Layer 4 of a small transformer language model trained on English Wikipedia (17 layers, counted from 0, width 128).
Take only the direct path to the model's output, skipping the later layers: a vector added to the residual stream pushes a token's score in proportion to its dot product with that token's output vector.

Output vectors of the tokens that the questions are about. A number n stands for (n - 500) times 0.0031.
"unes": 451 331 680 630 564 536 496 503 548 541 599 561 477 500 356 676 557 512 485 685 690 483 627 468 653 387 448 467 442 647 666 487 578 742 403 496 658 384 558 507 431 588 680 421 367 417 700 349 378 647 436 823 460 347 492 451 488 487 630 507 542 417 471 712 675 479 470 408 614 564 368 764 613 521 394 554 482 604 459 611 510 514 596 565 497 429 631 620 192 390 701 443 500 668 710 319 716 161 348 531 766 684 541 418 453 326 619 552 207 392 530 649 636 428 420 436 650 641 540 352 601 747 508 385 489 338 515 398
" (": 283 461 746 465 573 461 302 625 397 527 528 532 337 429 409 487 493 539 566 419 337 546 591 617 445 589 494 641 490 537 377 627 618 512 397 436 528 373 440 489 539 485 383 261 453 432 567 458 572 564 455 495 579 508 573 582 462 630 572 525 637 494 559 476 378 466 498 505 365 505 476 504 289 522 505 589 570 616 662 398 518 455 536 392 510 487 458 490 640 530 527 516 392 429 506 503 437 617 599 421 561 471 448 643 294 435 378 380 604 387 443 416 476 476 613 452 607 375 551 613 605 479 519 383 644 717 446 485
" are": 327 497 678 482 671 491 681 386 489 374 359 366 276 482 446 558 612 351 577 375 581 511 451 482 422 560 506 418 447 618 622 371 623 558 506 506 567 495 566 549 525 492 406 466 639 518 602 603 350 531 652 558 627 520 561 603 624 655 616 396 417 585 600 620 500 541 448 486 437 450 561 634 590 523 621 436 425 457 456 417 497 363 543 425 304 563 483 569 442 390 540 404 548 332 529 432 510 618 500 580 521 558 524 228 656 535 583 491 526 440 598 449 519 414 547 504 592 548 525 463 425 558 744 374 581 696 489 364
"duce": 321 559 439 385 460 646 591 468 379 479 567 310 394 274 606 491 677 810 400 551 579 426 516 222 620 339 318 591 652 461 457 380 351 496 729 581 453 514 476 325 464 412 530 614 579 525 500 744 321 552 344 780 287 402 332 516 601 682 660 291 372 570 376 485 515 662 555 460 416 373 522 625 556 540 568 470 436 507 538 539 529 342 539 719 421 712 648 518 461 671 492 533 402 559 356 416 700 384 323 413 431 646 556 600 593 315 576 500 306 732 490 575 623 624 543 521 383 775 367 381 497 627 588 371 620 307 318 793
"int": 399 477 513 545 391 391 410 594 613 478 385 602 756 488 426 616 450 540 427 645 622 522 252 476 413 383 650 735 523 509 403 432 415 692 692 530 596 515 497 458 472 708 530 437 442 476 389 397 535 492 498 457 356 376 500 511 470 405 414 558 439 563 590 660 528 629 581 535 547 512 519 493 463 674 517 500 587 597 509 422 479 629 430 532 508 497 653 497 582 699 519 447 409 615 557 491 594 335 457 592 373 407 400 590 514 409 518 427 337 494 578 459 427 470 357 519 482 503 270 525 513 427 370 527 494 435 575 679
"idae": 462 435 287 708 342 478 716 428 550 452 642 248 333 455 675 464 571 537 552 384 659 469 475 554 692 404 466 566 568 548 725 244 282 477 453 493 589 565 518 554 487 417 410 528 518 493 698 497 578 488 490 590 430 507 475 455 468 341 603 497 420 575 399 599 541 754 582 602 332 424 455 939 516 190 401 463 458 484 608 476 566 567 541 565 553 551 456 531 459 414 351 404 622 403 252 455 488 416 392 420 372 472 663 492 533 432 594 768 254 335 488 480 607 522 445 585 376 520 387 534 354 377 695 330 412 465 495 448
"disambiguation": 467 496 476 720 234 473 604 363 450 630 452 451 539 358 551 355 535 637 452 620 608 478 460 595 982 299 398 704 330 496 620 315 487 813 585 473 530 554 434 390 386 712 571 595 579 581 470 405 525 371 448 778 250 285 276 522 704 412 509 489 255 249 238 500 411 524 531 404 485 496 273 489 474 155 251 397 463 441 407 694 492 629 500 684 429 316 479 500 436 459 434 255 475 448 394 491 519 321 613 513 175 664 486 297 496 401 535 615 264 678 587 620 781 437 315 719 574 711 655 517 660 614 668 503 385 500 334 407
" Navy": 533 535 313 670 507 547 453 548 486 442 554 534 521 572 375 428 503 620 629 479 474 412 472 580 552 539 570 297 396 476 518 480 388 595 734 488 494 561 530 535 488 455 649 648 669 636 391 579 393 406 389 472 506 383 438 634 714 568 548 500 512 112 288 566 488 514 449 420 490 477 553 515 504 346 349 545 610 492 526 427 565 525 597 670 682 467 526 406 456 357 383 489 577 479 424 410 518 369 507 252 586 442 525 450 511 529 467 561 477 468 411 523 629 400 547 639 404 541 309 425 484 461 573 476 301 461 445 414
"mir": 468 486 439 571 461 631 424 425 437 404 669 590 469 428 470 591 674 748 417 428 607 513 239 454 500 318 655 282 531 514 534 519 300 474 591 557 524 589 696 493 440 644 682 667 539 525 585 601 325 530 375 458 407 244 318 624 454 614 625 367 396 457 340 446 277 506 520 340 570 494 552 457 476 500 668 373 559 506 533 611 632 696 568 444 525 331 612 291 313 450 616 286 497 565 524 375 491 366 324 341 578 682 343 475 650 391 296 490 297 507 636 461 584 493 538 562 553 584 540 520 512 497 485 511 591 369 434 507
"her": 411 517 427 590 648 555 434 582 604 433 612 639 486 557 556 327 496 452 489 566 478 516 377 394 507 474 510 641 453 552 590 433 504 339 541 450 459 787 553 483 507 345 675 605 530 562 565 670 602 427 458 636 446 570 367 643 468 417 348 580 387 601 328 406 493 218 560 704 530 482 487 658 566 539 560 572 579 671 346 473 599 627 418 542 271 384 332 437 311 590 714 513 567 639 473 401 602 334 209 318 636 360 393 471 339 428 564 397 322 432 595 284 464 624 413 676 538 759 320 588 528 421 523 536 268 492 382 706
" Genus": 606 573 426 604 414 578 615 300 410 507 423 248 675 358 579 550 612 440 632 619 538 453 476 289 644 410 605 574 428 547 738 240 330 489 516 613 388 485 422 470 417 363 445 674 564 545 579 491 582 409 503 696 423 573 365 527 743 358 528 532 483 458 430 515 536 547 526 534 335 576 252 673 445 331 535 489 500 412 417 409 402 584 563 597 646 485 523 331 622 458 462 432 545 460 398 267 408 590 404 443 400 654 638 380 412 598 537 740 429 477 433 474 544 483 404 604 299 740 549 659 582 472 663 521 418 611 518 572
"adesh": 503 390 606 408 397 472 818 472 507 500 431 399 492 347 599 811 540 451 667 519 538 455 296 472 515 371 500 459 393 361 470 270 410 597 727 555 591 552 656 553 484 527 571 834 554 532 515 344 376 281 477 536 393 441 337 412 591 356 484 469 387 432 496 600 621 382 551 757 510 529 453 568 559 340 445 358 304 266 438 718 451 439 591 670 507 340 584 297 530 448 755 532 551 662 364 139 643 279 514 369 472 407 634 412 551 362 534 595 213 684 487 522 529 448 343 525 459 808 370 388 429 572 577 347 440 431 595 777
" Total": 677 517 425 331 427 594 398 497 463 535 598 281 506 439 420 647 650 678 616 453 533 414 641 367 336 511 413 506 518 488 585 680 431 377 535 670 681 532 620 459 455 484 591 757 616 485 643 462 483 544 547 483 574 497 573 532 394 545 607 583 458 531 340 588 399 464 562 675 548 435 461 571 420 444 653 381 400 374 612 575 508 406 524 362 487 596 430 424 375 520 571 377 472 444 488 467 581 619 552 295 597 514 561 472 612 526 384 451 474 410 606 432 617 404 300 485 468 541 338 474 419 672 601 611 378 470 552 563
"lin": 619 583 593 497 496 575 338 550 534 358 510 552 580 503 834 377 526 360 503 599 294 525 218 437 516 692 551 674 480 500 535 296 385 401 630 410 324 575 549 319 479 442 509 609 438 574 634 497 582 381 574 539 400 377 380 552 490 492 614 403 232 527 439 635 500 476 634 470 679 522 327 321 450 587 385 616 466 456 483 550 535 777 503 472 591 488 280 664 356 463 553 491 568 555 532 324 477 547 436 698 434 623 404 345 512 405 448 522 399 702 534 472 497 581 477 441 468 417 330 503 483 454 554 374 484 613 560 538
"b": 391 586 425 438 521 460 565 409 508 555 508 606 567 422 403 362 434 448 352 381 520 532 698 569 402 338 516 539 651 480 540 497 658 491 415 374 417 624 412 505 518 510 471 519 552 582 581 515 557 590 537 416 364 544 466 663 430 431 364 502 462 677 505 427 468 561 579 490 435 622 633 311 378 607 500 497 623 631 529 301 510 695 421 514 500 482 484 509 607 518 336 417 575 301 551 552 514 546 510 579 478 459 475 461 477 388 550 508 467 763 569 331 462 560 419 394 502 412 477 566 392 569 527 461 633 578 496 523
"====\n": 494 410 531 398 367 249 405 617 523 538 349 544 334 555 538 427 580 504 532 410 587 410 322 632 667 481 521 745 225 586 479 461 219 469 524 532 462 613 532 545 487 438 497 536 546 475 580 416 596 451 434 614 497 610 243 545 608 429 776 518 306 406 361 458 743 366 620 542 542 459 638 623 446 461 446 329 391 440 606 544 532 353 491 533 420 270 524 260 514 406 285 302 473 601 386 249 671 496 478 332 525 689 494 513 682 504 567 586 407 326 525 660 655 434 451 568 535 622 632 531 549 549 535 400 452 570 586 620
".": 423 589 537 420 528 503 438 609 518 543 503 443 463 570 293 547 318 575 375 420 357 554 555 658 331 497 625 658 431 635 500 702 481 439 430 398 613 431 531 576 552 525 578 288 530 465 454 560 465 495 540 523 780 544 779 537 500 458 441 293 516 478 673 423 479 474 604 509 416 550 584 453 401 663 571 524 342 531 637 325 593 437 343 397 483 592 421 615 408 604 420 526 429 423 436 550 448 663 573 581 675 447 438 649 380 567 485 320 555 442 568 462 488 519 377 440 300 367 546 383 426 640 274 429 491 654 510 550
"'s": 445 307 652 443 547 392 570 398 368 555 474 471 351 608 427 356 434 690 575 433 444 510 477 375 534 488 585 404 417 719 459 561 382 560 475 378 528 598 419 424 536 672 454 288 472 553 621 305 479 424 573 593 704 420 543 465 434 620 497 537 536 483 591 420 544 530 673 420 385 592 440 451 394 475 377 657 427 442 514 559 488 446 515 484 380 346 494 641 703 515 417 515 436 385 519 594 594 488 704 600 312 371 540 542 712 486 495 301 518 757 537 411 530 456 503 450 252 370 581 481 427 400 404 329 481 604 581 386
"ius": 562 484 500 614 348 717 337 566 490 318 334 447 641 546 554 412 492 655 748 329 645 504 390 226 639 435 611 436 592 533 392 261 453 354 621 388 497 447 517 467 489 349 516 573 520 479 559 592 597 526 543 540 382 522 404 374 360 443 511 532 527 283 582 423 448 565 517 558 633 508 397 713 630 425 245 406 494 404 565 342 579 546 503 364 633 515 497 470 402 525 309 608 475 729 444 463 368 617 438 507 551 611 481 472 475 529 742 611 286 568 471 538 541 458 434 522 363 616 374 397 316 484 676 360 490 660 518 685
"alty": 422 180 482 466 398 592 665 545 440 790 438 486 681 565 388 553 868 531 580 558 526 454 638 339 476 731 410 452 723 619 438 271 398 372 667 658 274 440 606 500 500 370 428 490 823 345 360 340 626 624 525 566 296 540 577 504 679 429 518 332 319 526 429 658 594 450 560 546 507 623 481 573 618 355 612 170 751 545 513 617 219 481 485 564 504 354 529 220 504 257 436 392 556 434 287 668 445 287 386 508 705 505 493 280 657 459 433 578 208 415 369 544 500 630 364 484 340 505 509 242 657 469 514 421 769 345 423 473
"gow": 484 386 360 616 539 557 830 552 467 649 434 465 313 620 732 469 700 276 621 626 721 445 440 406 474 550 492 252 517 582 431 279 331 576 511 547 234 655 617 523 467 538 537 817 594 476 401 659 547 500 579 722 455 382 444 415 551 339 660 595 422 600 668 379 458 425 665 546 671 350 486 383 682 236 378 663 718 616 346 369 609 568 584 559 489 190 530 314 470 518 482 428 596 496 413 531 421 556 466 396 278 598 401 338 442 366 395 530 255 496 510 739 489 548 293 715 483 697 557 728 632 496 440 454 432 476 506 442

Each question shows what one neuron of this layer's MLP adds at an activation of 1. A number n stands for (n - 500) times 0.0014.

n148: 539 583 553 516 512 460 599 418 600 671 548 529 382 658 558 411 457 472 432 565 506 354 533 636 530 439 492 551 237 648 380 621 453 595 473 503 353 616 503 536 310 505 431 349 625 601 541 322 620 467 503 539 711 578 664 488 457 592 409 529 633 525 423 505 595 450 577 430 518 672 664 403 544 596 537 543 470 443 480 488 435 466 503 746 426 522 645 459 474 618 752 407 558 676 500 492 481 551 542 520 514 577 310 754 583 699 530 509 668 548 543 494 624 491 492 582 506 444 494 658 267 337 518 528 579 469 515 603
Pushed down most: "ius"

n154: 569 710 710 389 412 462 494 567 694 425 627 523 547 677 436 386 487 494 562 392 640 496 596 650 429 503 605 567 466 511 488 414 455 678 457 493 525 575 186 607 526 518 371 308 611 463 536 465 463 586 490 622 406 343 352 490 535 509 488 500 583 617 413 571 611 627 407 507 207 381 515 625 517 526 402 606 633 342 666 507 503 755 599 574 541 517 506 500 390 620 556 281 554 432 416 545 349 512 765 486 431 513 586 601 503 446 490 490 453 200 583 513 510 299 517 568 337 342 522 551 354 354 569 431 503 587 601 405
Which of these tokens does it push up most? "idae"

n126: 593 446 530 551 541 543 564 495 481 546 644 573 346 494 480 519 481 330 484 562 446 473 434 368 483 469 372 554 355 681 607 427 521 418 495 448 469 298 577 498 500 459 387 577 492 487 450 536 416 430 551 567 404 580 514 500 554 485 399 482 473 588 447 351 453 460 443 565 573 325 428 604 520 491 478 464 377 353 417 666 525 699 643 470 660 497 490 456 684 510 440 616 430 479 513 569 561 485 498 477 505 688 512 355 475 500 397 476 514 444 407 664 630 505 505 626 460 575 467 484 568 416 285 720 469 676 598 517
Pushed down most: "b"

n168: 473 600 669 631 590 588 599 506 424 348 635 521 361 487 464 479 543 430 550 604 335 436 451 697 562 636 383 391 460 591 453 369 579 313 539 603 407 461 641 386 461 486 483 553 448 646 624 445 513 542 584 536 534 503 506 374 603 653 531 574 388 486 518 586 512 470 402 545 470 410 469 464 416 510 694 509 522 422 413 506 337 567 452 589 587 718 520 439 479 547 484 596 555 272 292 516 472 269 589 558 619 470 433 482 528 497 564 509 641 530 555 407 639 500 724 719 592 537 520 401 609 561 592 399 644 559 622 549
Pushed down most: "int"

n112: 601 524 333 285 366 554 497 513 444 445 511 463 535 480 521 750 600 521 581 637 682 611 486 638 592 433 661 465 422 450 521 625 506 461 663 568 544 582 520 627 504 454 357 598 310 560 450 668 569 388 576 535 575 491 439 565 603 598 533 491 455 396 516 423 493 487 382 452 442 478 515 703 586 478 223 345 549 595 343 638 458 613 452 467 391 533 352 357 290 480 416 545 515 418 429 573 450 401 365 589 448 538 367 513 657 237 552 465 131 576 457 618 737 510 489 524 530 542 521 488 544 314 598 364 497 350 412 468
Which of these tokens does it push up most? "disambiguation"

n60: 375 683 492 469 394 413 495 477 561 346 412 436 362 538 557 437 364 583 421 464 497 535 497 530 605 347 493 403 301 525 471 403 563 588 732 613 429 464 554 448 421 429 449 500 508 490 453 497 304 550 542 358 494 628 419 638 582 500 547 621 407 510 475 538 511 327 415 458 455 413 415 580 596 500 300 290 482 528 532 396 597 525 753 471 542 608 389 431 364 357 325 452 554 481 429 444 515 586 441 594 583 541 560 506 402 516 568 384 471 447 651 565 503 319 609 437 524 576 521 592 495 497 445 487 450 689 544 485
Pushed down most: "alty"

n65: 494 483 494 557 669 439 423 594 526 605 554 592 684 443 519 345 378 525 644 402 589 537 397 650 540 684 381 619 625 645 709 334 669 439 572 539 446 363 393 414 372 538 640 444 445 506 503 612 388 497 479 455 564 587 449 323 585 481 475 415 632 484 471 524 488 468 715 455 642 383 365 373 500 507 475 386 538 583 618 587 385 655 545 665 532 525 552 511 544 519 516 209 517 500 398 511 360 410 525 629 376 485 608 369 478 474 370 639 523 479 561 599 551 491 584 438 409 447 620 491 529 539 565 293 492 548 479 705
Pushed down most: " Total"

n167: 422 632 446 465 452 548 455 508 615 416 444 476 610 506 495 475 428 398 441 362 437 520 391 526 537 508 481 636 367 485 659 544 436 589 617 351 393 586 653 535 570 465 440 387 432 597 532 406 448 541 573 440 533 566 497 532 365 454 531 489 516 550 615 451 506 492 491 626 503 492 548 432 540 525 606 438 366 671 390 556 699 704 512 455 467 320 376 567 682 421 309 642 647 451 381 373 503 513 598 604 586 489 528 494 626 524 486 406 624 649 413 561 607 410 669 554 549 388 544 495 519 503 551 465 579 509 624 564
Which of these tokens does it push up most? "lin"

n173: 309 495 470 433 492 413 445 519 572 543 552 644 513 478 532 481 505 456 497 525 391 585 323 492 531 513 610 431 554 485 637 509 551 457 571 585 324 576 500 578 435 505 412 471 424 564 464 598 429 381 542 694 548 638 359 574 505 417 527 497 481 421 508 472 427 482 302 468 274 590 515 627 360 458 505 557 405 552 447 484 512 516 438 481 556 315 520 590 475 401 581 302 569 473 590 565 712 450 371 442 490 578 412 562 638 500 505 455 569 521 536 667 519 398 473 537 400 458 555 423 508 702 464 640 674 549 617 460
Pushed down most: "ius"

n98: 354 565 506 446 719 465 524 500 420 491 427 390 454 503 597 523 653 457 548 449 441 435 503 310 529 623 488 356 417 379 485 386 446 617 490 706 625 269 567 254 462 491 544 610 547 469 297 588 616 586 549 418 467 634 311 354 559 597 540 542 467 494 484 576 557 577 452 285 606 513 400 343 868 377 326 385 620 376 468 483 454 537 402 483 296 469 525 446 514 506 486 484 449 520 471 428 367 448 654 417 701 539 433 430 419 437 560 401 389 533 472 532 510 823 458 439 614 675 497 490 555 355 286 386 609 376 358 462
Pushed down most: "."

n44: 423 566 538 600 598 523 405 550 609 383 448 464 404 497 548 432 418 473 274 627 579 701 474 578 601 658 569 671 438 613 345 387 486 582 486 231 515 569 600 358 321 437 555 585 586 524 475 436 415 590 494 474 365 449 574 668 398 602 503 395 335 429 571 440 397 548 549 456 503 445 428 511 515 418 503 488 562 517 567 402 530 465 583 680 465 645 584 810 426 503 460 549 511 463 497 474 581 533 556 656 503 412 575 465 550 605 497 555 579 506 400 559 698 425 336 492 339 587 508 438 387 410 471 417 531 470 540 604
Which of these tokens does it push up most? "lin"

n163: 561 604 654 509 511 457 384 451 512 633 571 690 597 561 579 378 706 254 362 361 671 491 833 679 333 457 667 541 483 531 510 362 760 587 401 410 671 398 549 592 624 687 418 442 583 487 574 608 384 338 435 435 413 561 654 683 604 252 406 675 521 378 557 398 412 486 696 379 479 452 494 535 318 699 468 362 608 636 483 291 500 476 580 472 482 518 513 434 371 447 431 459 626 308 527 613 568 664 424 451 460 436 478 538 475 513 472 611 322 500 526 513 379 568 497 429 514 439 474 507 439 500 588 631 481 457 723 395
Which of these tokens does it push up most? "b"

n66: 547 503 432 601 643 590 567 548 644 820 486 469 560 590 553 603 407 350 658 424 477 382 589 747 466 451 438 671 729 589 638 603 448 471 332 468 473 713 516 518 525 543 551 525 479 491 668 458 462 649 522 469 487 648 466 555 494 482 351 466 408 408 466 452 342 494 479 513 519 399 690 602 414 622 503 480 341 538 567 333 485 359 426 484 600 470 497 535 551 390 637 449 424 655 555 436 302 648 535 393 526 488 541 645 513 512 263 334 640 491 558 605 513 383 269 491 463 456 425 617 463 567 362 602 383 475 450 531
Which two tokens does it push up most, strongest first? ".", " Total"

n156: 491 468 532 648 522 495 534 457 468 500 393 411 448 465 557 544 453 531 584 524 672 233 633 503 740 624 557 642 353 497 457 457 497 385 619 546 467 303 343 520 500 483 480 376 459 620 545 608 564 482 503 497 534 426 539 449 611 486 540 380 537 511 425 327 531 593 325 605 580 448 426 565 602 448 591 456 426 518 403 639 365 497 696 466 352 352 340 593 290 461 575 334 453 571 685 522 608 560 342 352 362 566 429 681 506 494 568 447 659 570 432 744 522 454 464 701 516 537 588 598 458 451 361 673 431 577 452 583
Pushed down most: "b"

n246: 497 430 503 465 447 722 363 406 525 460 506 452 596 402 476 402 598 470 350 445 554 436 633 454 621 521 577 435 448 475 450 483 372 438 455 519 422 551 428 464 517 631 396 740 528 413 704 540 525 503 276 449 604 578 261 528 409 473 518 616 654 445 462 480 582 714 475 645 497 391 453 645 636 587 402 612 451 357 469 546 485 494 503 353 464 403 655 497 582 596 432 385 398 660 687 573 503 425 707 562 569 768 325 507 415 402 481 590 562 694 386 484 336 567 562 398 554 506 518 416 325 300 570 356 350 375 408 656
Which two tokens does it push up most, strongest first? "ius", "duce"

n31: 459 685 599 376 426 527 537 278 338 589 509 533 723 518 472 302 701 395 463 471 684 411 605 470 457 457 539 572 601 427 712 433 530 486 613 528 659 273 402 377 553 466 464 584 474 315 510 510 592 346 370 473 542 334 372 483 529 433 320 517 394 360 564 433 385 292 557 607 473 469 440 434 596 644 451 549 589 582 391 391 577 497 336 531 416 357 490 516 500 407 496 493 477 582 576 603 504 394 358 390 463 439 690 486 514 425 258 358 367 565 546 517 383 578 737 561 766 564 272 497 587 737 665 445 552 457 392 737
Which two tokens does it push up most, strongest first? "her", "duce"

n70: 491 506 602 572 659 476 456 568 426 544 476 460 497 286 427 549 441 534 565 500 689 379 439 442 380 485 516 421 682 486 345 437 494 420 661 586 571 569 447 357 425 530 318 656 608 489 470 541 400 518 473 443 311 591 497 397 437 446 440 238 546 459 509 533 336 548 493 381 534 375 452 416 727 545 615 450 440 434 544 578 460 420 626 463 468 382 541 341 464 326 686 497 538 539 376 348 702 699 668 346 642 378 486 565 612 419 525 724 528 482 599 382 598 727 526 455 449 520 503 585 503 576 512 482 533 336 554 547
Which of these tokens does it push up most? "adesh"

n177: 524 631 517 456 491 473 662 378 487 622 519 458 521 459 483 417 476 461 624 495 506 268 445 616 446 474 641 645 500 652 391 777 491 485 572 421 430 533 454 556 430 350 425 467 454 643 612 465 500 385 350 623 595 475 526 550 520 388 520 479 440 495 582 570 528 393 662 503 636 578 378 425 297 466 460 606 476 452 593 578 410 488 359 611 484 528 483 533 485 585 350 804 265 469 459 566 491 446 336 553 581 577 333 509 494 437 637 339 543 359 659 570 346 644 569 725 560 410 469 512 627 497 432 396 589 635 616 462
Pushed down most: "mir"

n214: 473 517 419 647 488 580 486 634 408 327 583 492 527 396 528 329 412 640 521 435 595 575 372 552 478 393 516 579 717 476 416 549 401 506 602 330 586 556 488 619 628 546 500 547 468 539 426 612 656 392 518 476 200 598 519 491 369 372 463 447 425 415 494 441 329 559 429 464 521 530 387 323 472 473 491 438 261 527 422 537 520 394 427 402 729 472 239 558 482 489 370 650 297 541 526 620 425 621 458 573 522 568 314 463 463 540 479 555 383 757 480 550 587 515 462 503 491 559 483 456 453 434 506 441 462 569 601 538
Which three tokens does it push up most, strongest first? "ius", "lin", "disambiguation"

n170: 153 544 416 551 551 353 427 463 506 575 589 713 330 615 301 406 577 411 558 466 549 562 389 608 479 538 438 494 389 437 429 601 674 722 603 446 619 631 561 500 564 518 522 591 385 457 448 440 383 530 454 418 675 454 373 612 270 380 329 607 517 437 344 476 463 513 411 600 460 553 448 497 345 613 524 613 604 539 366 493 574 326 352 557 494 438 567 609 458 485 496 503 554 634 481 654 714 422 479 492 613 676 687 497 731 459 460 607 663 391 538 680 580 325 497 531 416 432 346 381 387 403 575 615 408 667 683 631
Which of these tokens does it push up most? " Navy"

n56: 485 497 448 513 591 618 605 557 570 468 534 479 574 658 486 305 593 519 523 480 341 496 508 420 619 486 568 458 500 689 371 663 466 575 665 527 628 523 382 587 534 457 624 552 460 450 523 475 546 405 621 623 446 442 657 669 520 470 608 526 512 409 387 458 503 404 401 432 607 524 601 451 515 326 331 704 389 503 517 658 277 216 399 497 376 683 486 470 374 578 609 497 511 437 477 443 457 489 514 610 516 529 601 656 642 361 738 420 435 479 531 405 488 518 303 442 599 401 424 385 581 580 477 388 580 429 555 436
Which three tokens does it push up most, strongest first? "unes", "'s", "duce"

n67: 647 494 364 519 453 441 408 765 471 547 500 537 466 551 343 497 608 579 664 620 253 398 500 468 555 483 678 556 413 606 613 487 411 750 667 371 671 536 447 632 402 605 575 527 544 676 494 497 429 415 370 600 503 407 364 671 442 551 446 378 591 566 554 568 602 530 507 362 537 324 536 567 604 490 525 691 456 449 494 456 551 512 571 463 503 621 553 656 648 536 725 390 436 547 550 350 434 594 536 536 511 512 506 244 325 485 525 521 685 488 485 574 604 506 608 469 356 454 480 497 512 546 404 588 347 420 650 503
Which two tokens does it push up most, strongest first? " Navy", "unes"

n189: 437 637 654 433 624 366 574 276 324 482 734 252 534 539 565 582 340 616 326 546 489 475 439 423 434 757 458 585 278 733 444 234 533 575 507 473 390 553 360 488 422 454 500 431 681 719 539 577 468 419 600 560 579 644 396 500 532 494 446 730 450 485 562 623 534 490 710 439 463 436 481 574 430 675 575 417 458 403 413 330 516 551 529 438 500 707 419 561 331 497 543 443 481 304 480 368 329 686 321 435 576 685 491 408 448 481 547 585 687 503 484 454 466 587 526 613 348 535 548 542 651 406 550 616 482 519 589 606
Which three tokens does it push up most, strongest first? " Genus", " are", "lin"

n233: 500 629 528 491 639 500 567 530 445 512 636 625 437 427 433 547 530 509 766 406 570 566 437 420 557 367 570 559 534 630 518 658 700 574 474 473 644 569 490 549 534 539 547 569 666 488 588 560 425 596 649 619 524 574 595 606 270 663 453 571 490 581 711 684 409 578 426 266 543 490 647 512 459 406 473 428 530 619 608 479 565 617 592 230 419 604 283 591 628 503 584 347 468 332 558 491 355 438 408 494 408 451 503 470 429 284 717 473 539 599 576 449 580 704 377 296 643 612 437 423 591 420 490 576 449 854 396 425
Which of these tokens does it push up most? " are"

n94: 665 425 336 553 479 666 412 476 480 482 476 559 764 411 400 583 589 478 609 553 583 340 593 432 545 208 554 443 509 454 459 288 418 542 655 376 438 442 524 532 341 588 589 520 368 503 463 352 495 444 491 529 437 481 391 656 514 451 566 354 424 418 580 508 551 511 382 527 494 509 435 481 424 424 625 527 534 506 306 425 328 553 494 527 531 482 602 331 480 298 488 518 514 440 548 492 500 475 336 493 608 451 375 387 701 525 388 565 265 538 317 557 432 474 522 683 506 396 556 596 520 547 667 419 521 473 535 582
Which of these tokens does it push up most? "alty"

n4: 400 435 527 538 603 488 524 414 397 559 637 466 327 585 410 583 655 606 446 324 586 637 400 525 328 363 540 481 622 467 379 715 566 487 633 497 566 693 404 690 471 518 528 340 600 576 443 441 351 604 422 610 460 470 566 645 673 361 512 430 575 340 427 587 437 551 394 218 572 445 689 671 500 604 460 430 549 422 600 628 558 460 375 291 526 555 660 539 522 538 634 464 328 690 582 527 703 604 563 398 459 423 512 602 553 431 579 677 420 484 472 279 431 487 536 479 486 467 370 503 570 484 667 369 392 750 442 453
Which of these tokens does it push up most? "mir"

n171: 604 450 346 491 311 395 389 423 468 607 441 523 701 407 521 413 383 537 519 523 590 431 616 313 364 446 500 453 393 378 460 468 187 520 579 500 528 562 419 603 258 563 491 477 402 482 448 519 506 549 336 624 517 448 367 545 503 515 608 677 332 452 526 420 688 419 585 444 596 714 606 600 387 410 423 331 406 500 424 632 644 510 591 393 422 424 281 506 475 715 528 556 503 356 593 665 493 491 585 564 382 313 430 503 726 343 483 457 300 680 459 337 536 592 469 528 490 571 606 417 523 325 717 329 379 376 390 411
Which two tokens does it push up most, strongest first? "disambiguation", "'s"

n109: 487 577 446 602 511 488 426 482 575 554 544 587 623 423 539 524 410 612 510 536 492 348 557 620 413 593 352 447 601 368 413 616 477 341 359 400 414 567 471 633 651 505 507 472 497 507 584 428 552 529 445 689 604 425 350 611 463 524 490 426 542 474 492 519 572 684 424 479 529 518 723 423 384 420 529 484 449 503 412 481 649 584 666 625 530 454 442 629 493 417 710 651 558 401 579 514 587 542 635 562 613 541 457 487 610 592 429 489 497 435 553 447 550 544 405 393 623 461 473 366 398 508 464 509 439 596 500 502
Which of these tokens does it push up most? "b"

n99: 432 580 493 442 351 474 628 436 380 529 422 465 386 725 412 597 570 515 397 527 486 333 524 398 531 419 563 518 511 494 392 517 505 462 663 500 383 537 616 439 251 577 505 536 530 434 570 555 543 291 447 592 532 424 402 515 417 583 567 420 394 534 451 677 390 575 361 540 444 434 276 522 492 548 573 478 356 400 538 541 601 545 609 425 417 472 607 505 590 486 397 489 472 457 595 392 514 579 493 660 483 516 424 621 446 439 444 441 565 623 535 405 564 550 489 616 633 510 523 367 392 577 672 482 509 409 471 564
Which of these tokens does it push up most? "duce"

n30: 467 560 540 619 528 446 508 279 622 355 375 500 594 596 413 555 654 590 420 560 446 511 516 471 481 547 629 508 463 622 374 615 600 509 391 433 641 497 441 433 657 547 604 509 442 531 595 425 453 539 588 443 657 636 416 368 463 455 526 527 339 346 417 481 451 566 140 430 628 630 486 584 478 538 562 613 728 425 328 453 593 580 484 423 665 443 436 336 420 547 506 412 515 477 202 638 595 440 575 446 527 417 461 445 475 442 399 564 752 621 445 356 454 455 467 477 506 551 512 415 571 616 347 448 598 340 509 634
Which of these tokens does it push up most? "mir"

n231: 390 594 471 593 548 440 492 575 381 623 564 448 491 448 354 469 466 365 618 667 588 400 385 530 492 467 434 565 393 573 489 292 452 346 691 578 471 390 456 586 735 618 609 576 657 454 536 482 551 537 629 350 431 543 556 572 438 371 343 334 478 464 424 359 484 473 503 310 516 497 326 298 603 195 399 341 436 500 444 474 503 553 359 610 530 267 440 568 434 525 252 655 440 394 566 568 397 442 392 583 547 406 500 450 481 367 484 372 660 497 598 440 472 531 526 549 494 474 397 503 548 599 470 386 567 252 384 650
Which three tokens does it push up most, strongest first? "alty", "disambiguation", "gow"

n82: 588 574 267 665 412 889 298 428 537 580 631 372 496 545 477 645 554 659 559 466 523 381 513 226 433 384 554 617 460 408 470 616 445 417 621 504 628 482 671 460 459 526 568 486 431 699 127 568 503 703 536 479 667 460 553 400 405 589 718 312 421 451 591 567 467 699 356 608 597 350 362 622 474 249 700 456 503 468 473 467 417 341 667 413 428 466 576 510 491 562 489 400 514 350 548 591 541 587 490 548 407 535 490 580 463 520 673 353 292 596 401 459 493 713 521 503 594 623 381 683 388 468 437 471 644 324 493 529
Which of these tokens does it push up most? "duce"

n125: 519 506 535 372 468 594 583 405 382 548 587 486 484 447 494 265 427 485 638 567 559 698 407 548 514 560 550 429 465 419 538 608 436 456 360 418 295 413 455 413 290 494 405 515 560 690 607 578 589 331 366 354 443 354 483 476 708 486 791 549 487 418 451 433 427 518 392 591 497 497 566 529 659 550 647 297 503 363 464 561 482 665 633 484 571 313 566 420 444 551 477 444 611 578 594 483 389 266 526 550 463 460 407 510 503 470 557 440 427 475 584 397 522 820 484 471 539 386 551 552 509 704 531 349 297 360 574 328
Pushed down most: "."